Layer 13 of a small transformer language model trained on English Wikipedia (16 layers, counted from 0, width 128).
A neuron's activation on a vector x is GELU(weights . x + bias), where the dot is the dot product.

Input weights of the MLP neurons that the questions are about. A number n stands for n times 0.0011.
n11 (bias -0.027): 175 71 34 53 170 247 74 0 -63 57 228 11 -41 -99 33 -175 42 167 -103 -137 11 -113 -11 147 -80 138 4 -155 -300 -101 -174 -139 19 70 139 67 -244 -37 76 -111 49 326 -309 -34 -144 23 -52 -23 57 41 137 -15 -11 135 67 41 -96 -143 65 -210 -178 -22 -19 149 -105 -151 -49 -18 203 134 264 -249 89 -15 335 164 -88 160 78 -53 -64 96 153 166 -121 -8 -49 -38 112 11 221 -129 11 34 -38 -26 27 -60 -114 -116 -262 -142 -16 11 -4 -19 -78 -85 246 -66 -138 37 -17 116 85 22 52 25 -95 174 8 51 58 -70 -64 -226 -122 46
n15 (bias -0.215): -66 -11 174 237 157 145 277 53 -182 -8 -19 -91 -19 -356 232 243 -38 -179 -23 -123 264 -53 4 -26 181 69 125 -78 -242 -113 157 -53 -98 -103 -85 -82 107 -89 -130 35 64 72 -72 -179 63 -8 -52 192 -212 -23 -164 104 64 61 193 -109 48 4 307 -278 11 -41 23 120 72 -86 23 207 7 214 -50 -31 11 -4 47 -249 -132 11 49 159 34 16 94 80 148 -95 -68 -85 45 -144 0 -63 -135 -192 23 -144 -4 30 218 -208 196 -4 -166 -22 -76 -89 125 -58 27 -67 36 30 171 102 33 4 67 149 -19 -198 142 73 -37 -145 -19 -81 -23 -126
n16 (bias -0.119): -159 92 -94 -72 -54 -4 -128 105 -222 177 -96 100 222 0 -138 17 -47 28 102 264 127 232 59 4 175 60 233 41 96 213 -4 8 197 -37 -37 54 76 16 -93 -4 21 146 193 118 -13 -80 -164 204 0 71 149 311 -67 -176 -171 -104 -37 98 55 -89 -36 112 -72 -112 -92 -345 -207 -200 107 58 -282 -34 -243 -129 161 30 -34 87 -253 -71 -17 -189 -292 139 -88 -164 -142 -21 121 -172 157 91 -212 76 -76 143 320 -164 115 17 109 110 31 16 80 -43 -308 17 167 -29 146 115 135 -42 94 -272 166 -72 169 17 8 24 -195 -119 -129 33 170 -157
n30 (bias -0.180): 77 -273 248 -275 -211 148 145 97 -189 -72 -84 -21 -222 107 -143 126 89 133 -136 -13 114 4 139 -45 41 184 134 8 79 126 157 197 -260 372 -82 -37 -89 -246 110 13 88 -17 -21 -85 174 -55 66 -234 183 25 -40 53 -96 139 -410 33 111 70 30 -77 -56 -42 -85 -37 -29 65 -258 -143 214 -117 72 154 68 221 -126 98 -159 -68 83 8 339 227 46 -131 46 -29 -230 210 -92 115 30 4 -108 38 -231 94 13 -105 -160 -88 -130 16 -87 164 134 4 -40 -82 21 16 67 -169 -146 -63 -37 63 207 0 211 -207 -4 113 98 168 38 -130 183 -174
n36 (bias -0.104): -48 -153 92 186 27 -86 -9 180 230 72 -49 117 -349 66 -39 0 68 30 114 -123 36 172 162 424 210 -119 9 22 -148 189 -89 -63 -243 -70 -92 58 14 -282 -227 -105 386 126 -14 5 -47 -18 -207 -260 78 -104 -48 154 246 -72 0 71 0 -101 -82 126 -98 134 -73 263 117 -79 -23 198 94 9 63 229 -124 -40 -238 32 83 -81 -258 184 193 -180 31 -50 -27 194 -90 -23 -22 -149 78 -57 -94 355 99 18 170 -213 66 -148 31 -153 -103 -31 -485 -51 195 -101 -262 -66 -51 -159 -136 -49 -57 108 -49 186 5 -157 18 -4 -197 31 108 323 -9 14
n42 (bias -0.043): 85 -37 59 -50 -176 121 -8 -33 -179 54 78 -54 -154 -203 157 -69 -42 164 -218 -13 151 125 -41 309 -145 164 -47 110 -405 -215 127 -145 -45 -8 12 118 71 -178 4 46 215 -198 -145 -263 30 96 28 -88 -101 154 88 69 -78 -29 -248 160 -166 -97 21 196 122 -57 146 -197 145 -149 -46 -251 16 -82 254 -80 103 -74 0 -80 -64 31 237 166 45 72 62 -137 87 166 -78 161 119 57 -50 -114 -296 -252 -328 -97 270 -17 -223 54 -95 221 -65 -49 4 -68 156 -4 34 93 -4 -49 129 153 272 -95 37 123 167 -13 59 -60 44 -77 37 145 88 -71
n67 (bias -0.133): 97 -104 -136 -179 -166 114 -141 -177 -13 117 112 17 85 144 21 -9 -162 50 -53 215 -140 -235 30 127 316 383 164 -216 -203 35 188 73 -69 76 4 -64 -31 -118 179 88 -26 121 -108 96 4 148 -97 -131 141 -156 66 -25 -133 30 95 -43 -127 -173 -9 38 -107 -26 -196 163 -251 89 -105 -118 -74 -232 87 -233 33 -103 22 171 -4 -152 154 9 -125 75 -82 226 200 187 271 225 -163 -106 -92 55 -69 263 160 -139 -70 -100 106 -17 -216 88 -54 177 -138 185 346 -53 79 17 -81 -25 52 -125 216 52 -56 -179 -22 -439 -35 -196 76 -228 -116 4 -9 149
n176 (bias -0.114): -134 -134 -62 290 -8 -62 61 150 11 -73 31 -321 -23 -60 75 52 -144 92 109 -62 166 -104 -88 132 67 172 -130 -15 -149 -57 -38 69 -172 120 -183 -30 233 -64 -81 4 138 -99 -181 -81 36 -81 154 -179 -105 65 -22 60 -259 65 -145 68 -11 -7 51 -56 284 163 -178 15 4 189 143 -34 83 -76 0 35 -201 38 8 78 8 236 -64 188 187 -51 -199 112 -46 100 -76 -223 80 97 -105 -102 30 43 200 -134 16 139 22 330 199 126 216 -49 -54 262 -235 110 35 154 -126 8 81 -84 -203 -11 -68 55 85 -87 78 -22 -22 49 -65 -134 82 -244
n214 (bias -0.168): 0 99 -105 -117 -106 -39 118 -56 -227 -224 -30 141 -113 -210 -67 -191 -87 153 56 74 402 43 -4 71 -142 -92 -22 97 -124 -214 -85 -111 64 100 -129 8 -126 -184 -229 -30 -43 17 4 -112 453 -9 29 -52 139 9 91 -130 -221 -9 103 51 -88 96 -4 -83 -159 284 233 170 197 141 73 242 -186 94 181 113 -29 111 -9 74 -149 -260 -8 -39 -13 -9 260 13 22 -26 -201 -35 217 96 -204 -164 -51 26 425 -29 -48 -60 -50 -197 -56 291 129 -38 -120 -131 28 -31 -35 21 181 -88 -63 141 97 145 -68 74 -91 -281 308 -8 -121 151 132 141 39 -95
n230 (bias -0.114): -151 127 173 67 33 62 107 -94 162 52 47 -207 97 23 165 235 210 55 19 -34 62 152 -94 167 -207 283 34 5 -85 -99 168 -28 -155 18 165 -330 -196 5 -67 -215 113 301 -71 33 -142 100 -23 62 -67 -66 -45 -37 -61 316 28 -211 -148 -64 105 -182 -139 -79 143 122 -411 155 128 32 -129 262 -171 -221 -171 249 -122 306 106 -63 -252 33 277 -188 33 -43 128 -14 -165 -96 -52 -51 -306 120 -187 -186 80 83 351 -100 -180 -113 24 96 15 -166 212 -270 -4 -174 -164 -217 142 74 108 216 83 89 -191 -32 -295 102 205 -5 23 60 -141 169 -148 353
n258 (bias -0.220): -115 18 5 128 -121 -96 -112 -50 196 -73 -163 -104 67 4 -22 38 -51 215 14 9 -110 -64 -5 178 -88 19 70 -31 -82 -354 197 0 104 89 226 116 -97 -116 83 -143 299 -481 118 -380 108 78 -31 -244 -125 109 -114 -4 208 232 -195 72 53 49 41 -145 86 95 -142 77 141 -332 46 44 60 14 251 278 91 18 -28 5 23 -401 -162 27 72 -98 227 -69 256 100 -226 -283 59 169 -65 -40 -234 -92 105 -9 42 -101 -164 -141 150 185 397 -200 82 28 133 19 218 -98 -128 -152 150 86 -45 -150 27 -236 -41 163 5 175 -154 125 -86 66 97 -41
n317 (bias -0.239): -74 -234 46 -154 261 9 44 -49 -71 -23 143 116 -176 145 183 -70 -164 -30 59 246 91 63 -207 101 245 142 365 26 94 76 -417 202 -49 -53 -241 -159 146 -35 -45 201 229 130 -185 -127 51 -271 -13 109 -37 5 -17 -75 -138 94 0 36 -75 -167 82 -165 73 258 41 94 -261 166 -104 105 145 -294 50 55 -222 255 -242 -64 60 17 -71 63 112 51 90 0 -59 244 -224 46 -13 -263 -18 -181 156 227 63 148 55 77 4 40 -237 -209 -94 228 117 78 152 18 151 -295 -34 -159 -107 157 -150 58 -138 4 -145 23 -286 56 -153 92 85 -74 -228 77
n319 (bias -0.073): 126 47 260 -170 81 242 4 82 -219 -170 278 -82 -42 -338 50 16 4 185 -179 171 -40 -55 326 4 -126 -108 198 -12 -145 196 108 161 -125 -115 -214 -31 -20 -8 -95 12 -215 -90 87 -40 -90 -190 0 40 52 8 -147 -27 105 0 -90 31 50 -123 -219 19 108 -78 150 -82 106 -16 158 111 -67 226 95 56 26 113 33 -80 -16 -104 198 55 -156 -181 63 237 -138 -28 129 -96 -27 -169 -171 -139 -35 72 -145 214 -96 28 4 -157 86 -61 -57 161 -153 156 30 -24 -120 46 166 96 -155 -168 -54 -94 16 177 55 85 302 -197 -149 -46 113 -27 -135 -12
n373 (bias -0.137): 125 -39 -65 35 -194 9 207 -4 101 -142 -9 73 50 113 246 262 -78 -107 -174 -148 -30 -52 -21 -88 -17 -131 132 -101 115 26 241 120 227 46 183 -228 -204 75 73 17 -9 73 -120 4 -355 -177 -176 4 218 -133 -132 8 -51 -146 -175 8 17 -67 -121 -87 33 148 -259 42 47 -145 125 0 57 9 -146 4 102 -68 -62 204 -18 -126 -72 -133 51 74 222 82 -357 4 21 9 123 218 -100 0 -161 -126 -73 362 48 -245 -38 167 -102 -133 -147 -197 167 -4 101 -39 162 80 -133 332 -161 102 4 90 -80 292 30 92 173 91 154 -75 98 266 91 -372
n406 (bias -0.229): 91 49 146 -72 110 104 -133 -94 13 108 308 187 92 -136 244 32 -186 212 5 -118 118 144 40 75 92 -14 -97 -167 -49 367 -71 -40 125 -17 0 -79 -177 -302 -235 114 -174 -18 -76 298 -209 41 -9 -5 223 40 82 4 111 -22 -54 -165 127 -214 -54 -87 -55 111 -217 -107 -63 28 420 -105 -47 191 -212 -96 -55 62 186 354 211 -17 151 -170 85 -37 241 -95 59 -9 -272 321 -165 -57 -227 -119 -244 -154 278 26 169 -297 -74 -22 -112 -43 98 171 13 18 25 -372 -114 -53 -89 -4 111 89 26 -27 -199 95 -23 92 5 95 -261 48 138 48 77 -23
n421 (bias -0.128): 21 85 -191 -39 -143 -86 118 9 -180 47 98 -13 104 154 116 -181 -186 -168 4 99 -4 236 26 -8 -33 195 363 117 -13 -60 -109 298 -60 -75 -224 -88 125 -171 -339 -203 -302 -98 55 -150 -31 17 -133 -65 52 55 82 254 -148 -115 -72 -68 121 -170 26 -8 -105 80 21 110 -47 -184 -150 -137 -109 25 364 100 337 220 -155 4 -4 -186 -135 264 17 4 93 64 73 150 -144 -61 -169 -62 -35 105 51 -43 -209 33 143 -227 -137 -226 166 173 -102 -100 170 -4 201 205 26 84 4 80 31 76 -108 -144 76 -4 82 -175 211 70 273 25 25 -186 134 82
n437 (bias -0.239): -89 44 80 247 121 204 -134 -158 -181 -229 192 -74 159 -90 60 73 -346 -186 -133 -58 177 119 123 -39 -277 308 180 30 9 22 108 -66 -83 -162 -346 138 -209 -137 141 -178 57 -109 -114 221 -5 71 26 -4 232 -158 -269 120 -104 268 162 43 -43 115 9 -38 -150 61 110 96 123 -203 88 -4 -253 -22 115 -40 175 -48 254 62 134 -120 -320 44 79 -40 -39 198 172 75 122 81 -57 -4 -84 -112 -104 -75 13 4 -4 -189 81 -123 -17 -25 -246 133 13 331 -78 -45 -9 -4 37 -202 40 83 155 35 91 -215 -150 13 306 55 64 -64 196 -43 -258 -226
n475 (bias -0.197): 9 81 69 182 89 -73 147 -77 31 64 -405 49 412 -40 149 -224 174 -96 91 73 -50 -104 -54 142 79 -248 260 9 171 36 165 -5 -135 40 -22 -227 -18 -93 -23 137 -185 -338 -208 168 -112 -91 -283 128 78 131 82 40 220 68 -31 157 18 114 9 -48 124 -103 23 9 199 37 -59 26 201 18 277 -97 -99 -31 -257 -297 0 -4 111 5 76 -69 -387 -299 -100 -54 -36 -171 -143 -48 284 182 -264 -160 -131 -35 46 -54 49 -99 144 214 -61 75 -140 -207 213 42 -60 13 365 324 -253 -108 88 13 67 -43 -73 -65 -59 126 96 -40 -9 9 23 -137

Each question shows a token from some text and the vector x that enters the MLP there. A number n stands for n times 0.018.

"ended ": 111 126 -108 -13 -88 57 -53 -35 168 21 -85 -28 93 104 -112 -40 77 -69 -19 -69 3 -44 -57 26 -86 89 -40 7 50 -149 13 -93 71 17 -43 95 -92 51 128 -36 64 38 4 41 86 103 170 -49 11 -151 22 40 104 59 -78 -53 -248 158 84 262 -116 117 67 -85 23 27 -93 -5 -168 44 -62 -88 30 -75 94 -26 -13 97 -52 -155 62 -56 -42 13 50 14 81 14 -169 105 -28 63 9 72 -40 -36 -87 -8 45 99 -87 36 5 40 114 17 -64 -83 -52 -28 -69 86 -9 -124 -103 -53 -2 155 116 299 -145 -298 61 89 -42 97 45 -62
Which neuron lights up most? n437

", ": 139 58 -5 21 15 3 85 72 44 139 -81 -31 -35 -21 38 -185 109 -67 52 -58 38 2 29 -6 117 -5 -34 89 89 -12 -14 -89 26 -58 100 3 16 123 -67 -56 97 41 -88 -112 -50 80 -13 14 138 -17 174 -92 9 -100 81 -3 -36 38 25 116 -41 94 -59 -28 90 2 -205 -20 -29 -115 -47 62 79 16 24 -39 -52 38 100 8 -93 9 -165 -8 152 -46 77 124 -50 145 -93 -10 76 48 -105 -131 -28 76 -6 -59 -2 63 -71 76 -39 47 49 5 20 -75 -88 3 8 -67 -64 -22 24 11 -3 204 -123 -390 61 75 101 -66 50 -44
The three highest activations, in order: n42, n67, n11

"qu": 25 279 -39 62 -133 -78 -204 85 106 -10 120 94 -149 -35 82 -156 -21 53 249 50 5 68 94 -196 60 31 106 127 327 -168 110 41 56 -126 -30 111 4 34 0 -189 -181 37 77 3 80 28 -59 51 -133 8 80 -68 -34 -21 16 -84 -157 57 165 48 -158 -41 -76 0 202 43 57 -7 -149 -35 12 54 16 66 20 -69 -81 122 57 -103 -69 -46 56 -15 -5 -141 110 38 11 118 86 112 57 47 -75 -126 -89 -100 -91 -27 -42 -66 -165 154 34 89 -242 -75 -187 -31 -21 -97 -62 -44 83 161 117 128 -68 55 -241 6 223 -53 43 -168 -70 13
Which neuron fires most, and how strongly? n437, at about 1.8

"ul": -52 -25 46 -2 6 -58 -176 -104 -8 147 -71 -62 -192 94 5 2 -43 -45 70 -24 70 80 66 -110 106 79 104 97 57 -194 -41 -30 -28 -74 137 147 -99 43 160 128 8 37 -73 166 -171 30 27 -57 -7 62 53 36 -15 108 -50 -21 -167 70 144 155 -95 -9 24 169 9 5 -32 -47 91 -29 -95 57 219 -36 145 35 -56 42 301 6 -160 52 -37 -87 -62 -122 159 47 11 74 -97 -1 123 -11 -195 62 -115 7 -49 10 -33 -332 9 241 97 -89 -165 -148 16 -83 -88 -44 -87 -120 -38 158 -1 181 -9 163 61 -148 -27 82 -57 -151 -59 -61
The two highest activations, in order: n11, n30

"ly": -35 302 -44 57 -61 -49 -64 -43 165 36 -41 41 -172 86 -136 -87 -155 99 -8 2 272 288 38 -230 107 67 -107 82 -31 -163 95 -2 -93 -127 -70 26 59 24 87 -158 -89 -6 187 35 266 41 -13 17 -321 58 -19 2 42 -76 18 5 -99 58 134 102 -58 75 -104 -7 179 14 -123 -48 -84 -127 -60 1 130 -48 11 29 63 24 63 33 -4 -151 11 173 -29 -120 -16 186 -7 167 6 123 52 34 24 -261 -45 100 18 -26 81 -72 -30 29 170 11 -161 13 -35 -25 -30 43 -105 -86 -103 123 -135 115 -112 -51 -73 -41 38 70 76 -163 51 -42
The three highest activations, in order: n214, n176, n421

"writ": -74 146 -131 -69 -8 -1 -146 -8 46 66 -169 -137 36 24 -114 54 120 15 22 81 110 -57 -18 -2 254 -83 112 65 92 -156 -82 -6 135 -145 300 -58 107 -72 22 -16 -12 106 -26 86 -155 104 194 77 35 -24 -8 -24 41 -77 12 72 -133 45 47 147 121 75 -253 37 199 -25 -28 3 -85 -39 -48 43 107 -55 0 -121 -225 61 -17 -22 -112 5 29 -28 61 -79 32 73 73 -113 -44 105 101 -4 -81 -218 2 -82 31 -10 241 63 -145 195 -32 -6 -21 -93 -13 -148 -124 -11 -8 -53 -8 40 -54 -100 168 -27 -81 -143 136 263 -94 -80 110 -72
Which neuron fires most, and how strongly? n16, at about 3.3

"at ": 87 182 15 -132 105 -29 -19 89 73 125 -30 4 -17 -22 -189 -93 21 38 25 -15 55 -4 -11 -56 -27 40 -62 -18 121 -27 -19 -61 86 -5 1 -16 128 -92 48 -81 -94 33 -7 -54 -83 -126 119 -39 -131 -69 90 -21 101 55 -2 -1 -29 -40 -107 33 2 95 -33 16 79 145 -15 -37 44 -162 -28 -60 181 -87 -45 38 18 193 105 29 -1 8 -164 89 10 -76 -52 -13 14 160 -53 -46 101 67 -34 -34 -42 -23 10 -55 58 -65 48 177 89 -36 -18 -81 -83 26 48 169 -33 -115 6 7 4 151 141 96 -131 -384 49 64 -13 -82 41 112
Which neuron fires most, and how strongly? n319, at about 1.3

"lin": 71 239 88 24 -91 26 -53 98 67 225 104 7 -92 32 -41 53 -9 -74 -147 -30 192 129 -134 -130 36 -26 -57 137 125 -93 117 -10 72 -92 -20 -122 -14 136 -76 -130 3 38 -116 8 80 11 94 14 -1 45 169 61 38 -45 81 -56 -301 91 120 -21 -173 -23 61 -17 90 -4 -95 -28 -10 -30 -9 -20 317 -45 14 59 71 3 75 -177 -1 -233 118 -65 -25 129 -37 18 -26 -133 -62 93 26 -39 -15 -29 -308 144 9 -31 -54 -133 -2 116 67 -193 -194 -105 43 94 54 -99 -63 -180 -25 174 -142 181 154 12 83 -101 39 59 -16 -22 14 -51
Which neuron lights up most? n214

"| ": -5 26 -79 18 -11 -81 98 130 -6 -26 140 -64 -77 49 -124 -60 80 -70 -32 38 -121 47 -106 -36 64 248 31 -86 158 -35 -34 -38 118 -220 119 51 92 27 -124 104 78 -66 16 20 -21 -35 77 22 -126 0 63 -2 177 -59 -42 -89 -39 -51 120 235 69 84 -19 45 96 13 -28 -56 -196 0 5 117 55 13 35 5 -87 29 203 2 -67 -127 -74 8 27 -27 -8 -34 -20 73 -103 96 -17 -21 -78 -119 -163 237 77 -71 -41 -50 -17 250 -1 44 -67 12 86 -68 -77 84 -56 25 -38 -3 -193 150 59 -197 -49 -287 69 68 98 -93 110 42
Which neuron lights up most? n67

"c": 82 139 -163 132 19 11 -129 245 137 4 34 75 -73 154 2 -21 89 109 124 28 -25 82 12 -193 -6 0 70 -88 293 -1 18 41 49 -93 -70 89 58 181 -98 -37 23 -104 84 112 -96 -21 69 17 -161 101 83 -36 111 76 137 -115 -131 91 124 43 -29 -67 -107 99 169 44 12 50 -147 -170 -35 -74 8 -15 -147 -158 -74 63 224 8 -85 -113 -61 35 68 -37 43 -122 3 -79 -174 47 -118 61 -21 -177 -302 -82 -91 76 144 61 -3 195 38 28 -158 1 -250 -123 -51 -47 179 -189 -61 12 41 164 -113 100 -13 -22 94 83 -42 -45 -59 -19
The two highest activations, in order: n475, n176

"the ": -5 104 132 47 -29 -12 29 55 149 1 58 -31 50 -26 -81 19 -69 -23 -59 -27 22 22 -37 -29 19 -33 15 43 45 37 56 2 65 -189 8 26 -27 48 137 55 -74 -40 -3 -32 -1 -20 82 1 30 -30 100 8 49 9 -6 27 -17 126 10 200 -112 50 -4 -59 30 55 -5 -38 -54 -60 19 -30 58 -16 -4 -76 2 24 37 14 -14 20 69 36 63 -66 -74 24 -5 39 -49 73 54 37 2 -135 -8 -17 -70 -42 -39 -84 41 143 -62 -13 7 -66 -18 -58 2 22 -17 -40 -21 27 -12 187 106 172 -125 -462 74 13 30 -7 -64 10
Which neuron lights up most? n319

"\n": 36 171 -14 55 44 -122 -13 115 30 75 -18 -6 17 -69 -61 82 -7 -126 43 -80 109 62 -37 -53 2 -73 62 92 -117 -102 16 137 80 -135 69 107 161 54 17 -31 49 17 99 6 57 -69 86 172 -6 -75 -33 23 -31 49 61 34 -171 136 31 43 144 22 -80 87 140 -19 58 -108 -13 18 -144 -55 108 65 13 -33 -10 30 95 30 -85 -58 22 -24 44 27 -9 149 173 182 -24 84 16 -38 31 -196 -55 58 31 -100 -80 -26 120 55 -90 -16 16 -194 -56 -33 -55 -58 -53 -97 7 -102 -161 100 -66 3 56 -349 9 35 92 -226 -10 -39
The three highest activations, in order: n15, n214, n176

"Oc": 59 175 56 -87 48 -70 -197 85 84 101 -36 -39 84 82 -81 -72 19 -56 -19 99 8 68 53 -50 229 -6 46 170 20 -113 -73 39 24 -134 49 -31 149 130 50 217 -83 52 81 -15 12 -13 -2 -18 -69 29 35 -58 121 -104 133 19 -168 142 -4 -24 -94 66 -27 40 60 52 -114 33 -140 -67 35 -82 148 -30 -112 -62 -97 41 94 2 -168 -122 154 -116 -92 63 27 116 -54 -57 28 23 199 -37 -21 -217 -15 -35 -82 65 -17 128 -8 168 81 -39 -165 2 -36 -121 -163 -43 -23 -9 -36 128 -25 135 20 -21 -130 -285 297 55 -25 -65 41 -22
The three highest activations, in order: n67, n317, n421

"th ": 10 87 -176 23 37 88 -48 -1 92 44 -83 -81 -55 52 -134 -48 61 -40 83 -118 6 -71 23 -93 70 77 0 -7 136 -40 -5 -116 -13 -114 -36 100 84 -18 -51 -4 140 28 -32 -36 -84 203 71 5 48 -35 52 -107 100 27 -34 29 -128 134 11 237 -50 65 -15 15 118 49 -140 65 -31 -4 -3 1 -52 -12 76 61 -142 133 -82 -7 -20 -64 -62 9 43 9 18 16 -10 33 21 82 64 21 -108 -132 0 -42 15 87 -31 74 51 51 -31 52 -11 -39 -85 -36 -22 14 64 -87 -97 7 -100 108 143 116 -89 -385 142 184 23 -26 149 -28
Which neuron lights up most? n176

"g": -15 85 129 -47 -103 -77 -146 114 89 34 -15 -90 72 62 24 -43 18 41 116 32 92 -40 -98 -198 98 121 -95 77 103 -129 82 51 158 -55 96 -12 -100 -45 -40 230 12 -51 18 108 -114 29 106 37 -330 167 -14 7 -1 116 -16 120 7 67 -38 20 -152 -114 -75 59 68 15 -39 -72 -34 96 -261 20 210 139 185 97 -52 -44 203 -68 -64 0 -40 64 66 76 -95 61 -11 148 -89 9 79 -73 -47 -116 -10 -126 36 4 111 -73 95 103 -51 22 -207 -208 -29 -147 -75 -114 -106 -85 -30 -20 -2 119 -79 151 -104 -164 21 155 88 9 120 -94
Which neuron lights up most? n406

"'": 28 188 13 155 105 10 -207 39 30 74 10 5 -161 -85 -16 46 159 16 201 25 105 13 34 -49 107 -68 -1 3 182 9 -167 -11 133 -56 174 50 -65 271 100 21 2 72 10 97 68 -30 138 44 34 -79 104 -90 127 -28 198 -72 -49 110 179 54 3 -7 -109 -101 226 -5 -20 -139 -106 28 -67 12 111 118 -111 -17 -141 83 76 -116 -134 -75 -154 3 97 18 -150 -38 136 68 -157 -8 11 -60 -237 -309 4 19 -42 -47 -62 36 82 98 60 10 -184 -64 72 -33 -209 -89 -128 12 -25 41 -24 54 -94 31 -177 -135 -108 136 107 -93 -1 -70
The two highest activations, in order: n16, n11

"ie ": -2 132 -73 -52 -136 -240 -122 -3 163 41 -174 -7 121 -33 -45 -134 17 -62 -128 -131 80 -59 5 -25 40 -21 9 93 248 -98 111 -62 -63 -27 58 48 147 141 39 -112 73 -21 85 36 61 -90 -85 97 -120 162 81 -39 7 -35 -82 48 -132 -19 181 243 -97 77 -11 73 16 -1 -97 62 -79 -127 -109 -30 104 -65 5 27 -197 -8 39 34 -12 4 18 -65 143 -39 64 138 -25 88 -84 39 127 -20 -226 -163 -34 166 55 103 15 -130 -69 134 71 28 -113 158 -18 36 -14 -12 139 74 -76 2 -205 -70 44 141 112 -249 27 87 140 6 -57 -20
Which neuron lights up most? n42

"0 ": -73 71 -101 23 -74 92 -1 91 60 45 63 -20 -81 5 -177 24 53 -92 45 -60 64 35 -140 -114 137 112 4 70 109 -58 -15 70 77 -105 30 109 33 56 35 34 96 67 -65 69 -100 -8 14 128 -70 36 19 -83 109 25 44 -140 -54 237 142 202 113 -1 73 -67 183 95 104 -83 -215 -70 -112 118 -31 73 -142 -24 -21 -22 -55 -61 -120 -105 -119 -20 -25 -31 11 -69 37 94 -92 135 150 71 -82 -101 -5 129 -27 -39 -69 -212 274 14 82 -57 128 -117 -158 -20 -87 74 -74 18 -39 18 -162 50 -22 70 4 -286 -68 12 37 -31 -9 74
Which neuron fires most, and how strongly? n230, at about 0.86

"ev": -195 60 -29 177 -127 -94 72 -8 142 -46 12 7 -59 161 203 -31 -88 173 -95 21 20 74 -26 -74 45 -193 112 80 84 -219 -147 -65 65 -86 136 -65 29 159 -40 124 -18 3 -55 51 -57 -71 -4 37 -15 -9 -68 -76 177 22 143 -32 -168 194 28 -61 12 135 -182 -43 66 27 173 -104 -1 55 -127 180 78 -92 43 -59 -117 90 -3 -48 -25 72 136 -173 33 -96 173 107 -12 121 -26 117 -108 97 12 -74 83 -27 15 -92 -42 -92 -11 105 46 -154 -119 -141 58 -110 -48 -123 -268 23 -45 7 -90 192 95 71 -65 -151 81 90 32 -2 10 1
The two highest activations, in order: n373, n406

"Jun": 19 401 -56 -36 139 -61 -346 111 92 40 77 133 -93 -55 43 114 121 -22 -19 84 39 146 21 -77 146 40 -76 170 69 -103 85 -89 -56 -86 -46 -72 142 57 81 144 -131 -40 153 62 -18 -147 40 83 20 -14 123 -59 56 -48 29 -62 -240 187 7 130 -215 23 -67 -43 133 -22 52 -3 -101 91 37 -55 3 134 -159 -54 -31 6 -94 -197 -14 -37 -19 -157 -15 -8 87 80 33 93 -55 41 38 3 -53 -185 35 58 -95 -27 22 46 36 172 124 -18 -45 79 -68 -30 -64 -59 -258 -115 -64 12 -235 112 -31 -68 39 -130 172 176 29 -167 -9 5
The three highest activations, in order: n214, n475, n319

"ur": 18 174 -79 82 -35 -62 -117 -155 -42 -31 18 83 -110 -74 -53 -128 3 -19 229 -32 69 -29 31 -93 166 -98 160 -7 49 -9 125 -81 -4 -50 29 288 37 92 109 76 -99 0 45 -9 64 63 151 103 67 -93 27 -133 -19 -65 -111 -103 -128 121 115 61 -11 -51 -23 -109 140 -159 -40 -64 -95 13 2 162 106 118 -146 -165 12 112 63 -37 -155 31 -26 48 12 -64 135 11 -68 288 24 40 116 43 -238 -47 43 -69 -70 -96 -10 -223 154 77 89 18 -131 20 -128 23 -29 -84 -116 -31 -87 282 12 115 15 117 -169 -62 -90 188 48 -158 -221 42
Which neuron lights up most? n319

"ance ": 54 143 -93 -43 -83 72 -70 27 32 -50 -115 -16 -58 -10 9 31 144 62 85 -39 61 -124 32 -44 -5 35 26 23 72 -118 8 -83 68 -85 20 111 -70 3 -1 -16 83 -36 -49 -3 -63 45 68 67 -46 -70 -29 -104 145 -18 -12 -83 -155 -14 90 285 -23 98 -35 -108 -38 39 -128 138 -52 -5 -35 -3 -42 23 85 -82 -118 133 67 56 -23 -122 57 -47 61 -63 106 49 -85 23 9 172 105 52 -104 -27 -28 80 -2 129 -109 -28 64 121 24 -30 -15 -75 62 -80 -98 11 -28 -7 -1 20 -34 127 35 314 -62 -360 157 107 5 -73 -25 -77
Which neuron lights up most? n11

"\n\n": -27 117 16 28 89 -113 -99 30 32 14 -51 -62 65 59 -10 17 60 -61 -103 -74 128 -16 17 -34 12 74 38 100 16 -67 -7 90 37 -218 153 13 72 139 143 -21 -16 -52 18 20 -8 54 127 62 -29 -78 77 8 -10 32 59 50 -99 10 52 34 16 -78 -55 70 35 4 61 46 22 15 -125 -28 68 38 56 -7 -70 81 59 81 -73 -42 58 12 45 -64 -71 180 115 124 -20 56 11 -7 -68 -91 -20 11 -42 -114 -15 -67 36 -6 26 -18 28 -33 34 -36 41 -46 -14 -45 -35 -32 1 5 -64 -55 -9 -444 -59 26 -38 -31 12 74
Which neuron lights up most? n230

"Mon": 26 186 12 -76 -142 -182 -113 -67 163 22 77 -14 -34 -96 -207 4 -103 -69 -116 -97 17 149 30 -143 170 51 43 49 5 -63 166 -118 130 1 22 27 94 -14 74 234 7 96 11 -118 28 18 31 90 3 -37 143 -81 52 70 87 -35 -144 169 96 -32 44 -4 117 119 77 159 -96 187 -29 -87 -64 -47 163 -76 -4 -217 -105 157 -64 -52 35 -98 125 -20 -64 -7 25 37 18 97 -102 22 82 -4 19 -182 -99 23 -105 -1 59 -158 43 148 141 -86 6 -33 -116 -36 -46 -223 70 -103 -156 97 -169 240 18 -34 17 -149 170 212 14 -197 -1 -67
The two highest activations, in order: n214, n15

"v": -84 81 53 -20 -3 -75 -22 42 -194 126 147 -66 -59 -28 93 65 121 54 144 -67 67 17 -2 19 -30 -126 36 86 54 -106 96 65 106 -124 194 27 39 152 34 -99 -60 -25 37 6 -194 162 -4 90 -94 -76 76 -42 10 1 93 -82 -208 109 138 225 -47 25 -91 -110 -39 59 142 -213 -1 24 -51 54 246 35 92 -6 -73 76 -14 57 -54 -13 60 -103 87 -92 -20 19 -31 26 -46 208 98 112 -187 95 -163 3 -160 186 -17 -134 -113 251 -198 -167 -141 -117 -189 -50 -97 -12 35 -64 -98 112 -105 60 -104 36 62 -63 77 -95 71 -182 6 5
Which neuron lights up most? n230

"R": 112 130 1 -3 52 -189 -103 -127 185 -35 149 186 -99 3 -16 -105 63 77 -3 109 73 -27 -156 -248 155 -131 38 64 106 -171 49 -42 88 -22 128 51 95 134 -54 159 110 -210 -88 -20 -10 -16 136 -24 141 -206 -49 -131 -16 -27 -42 33 -273 58 46 109 -79 9 -1 -164 29 71 -50 3 -13 -7 58 153 -6 148 -18 89 -64 203 81 59 32 3 -38 -104 109 -245 76 -41 156 111 -24 65 112 127 48 -207 96 2 12 -25 51 -158 80 42 -20 -49 -129 -169 55 -31 -6 -85 -145 -47 -47 -108 -20 -138 52 38 -107 -81 60 124 87 -107 -84 -61
Which neuron lights up most? n317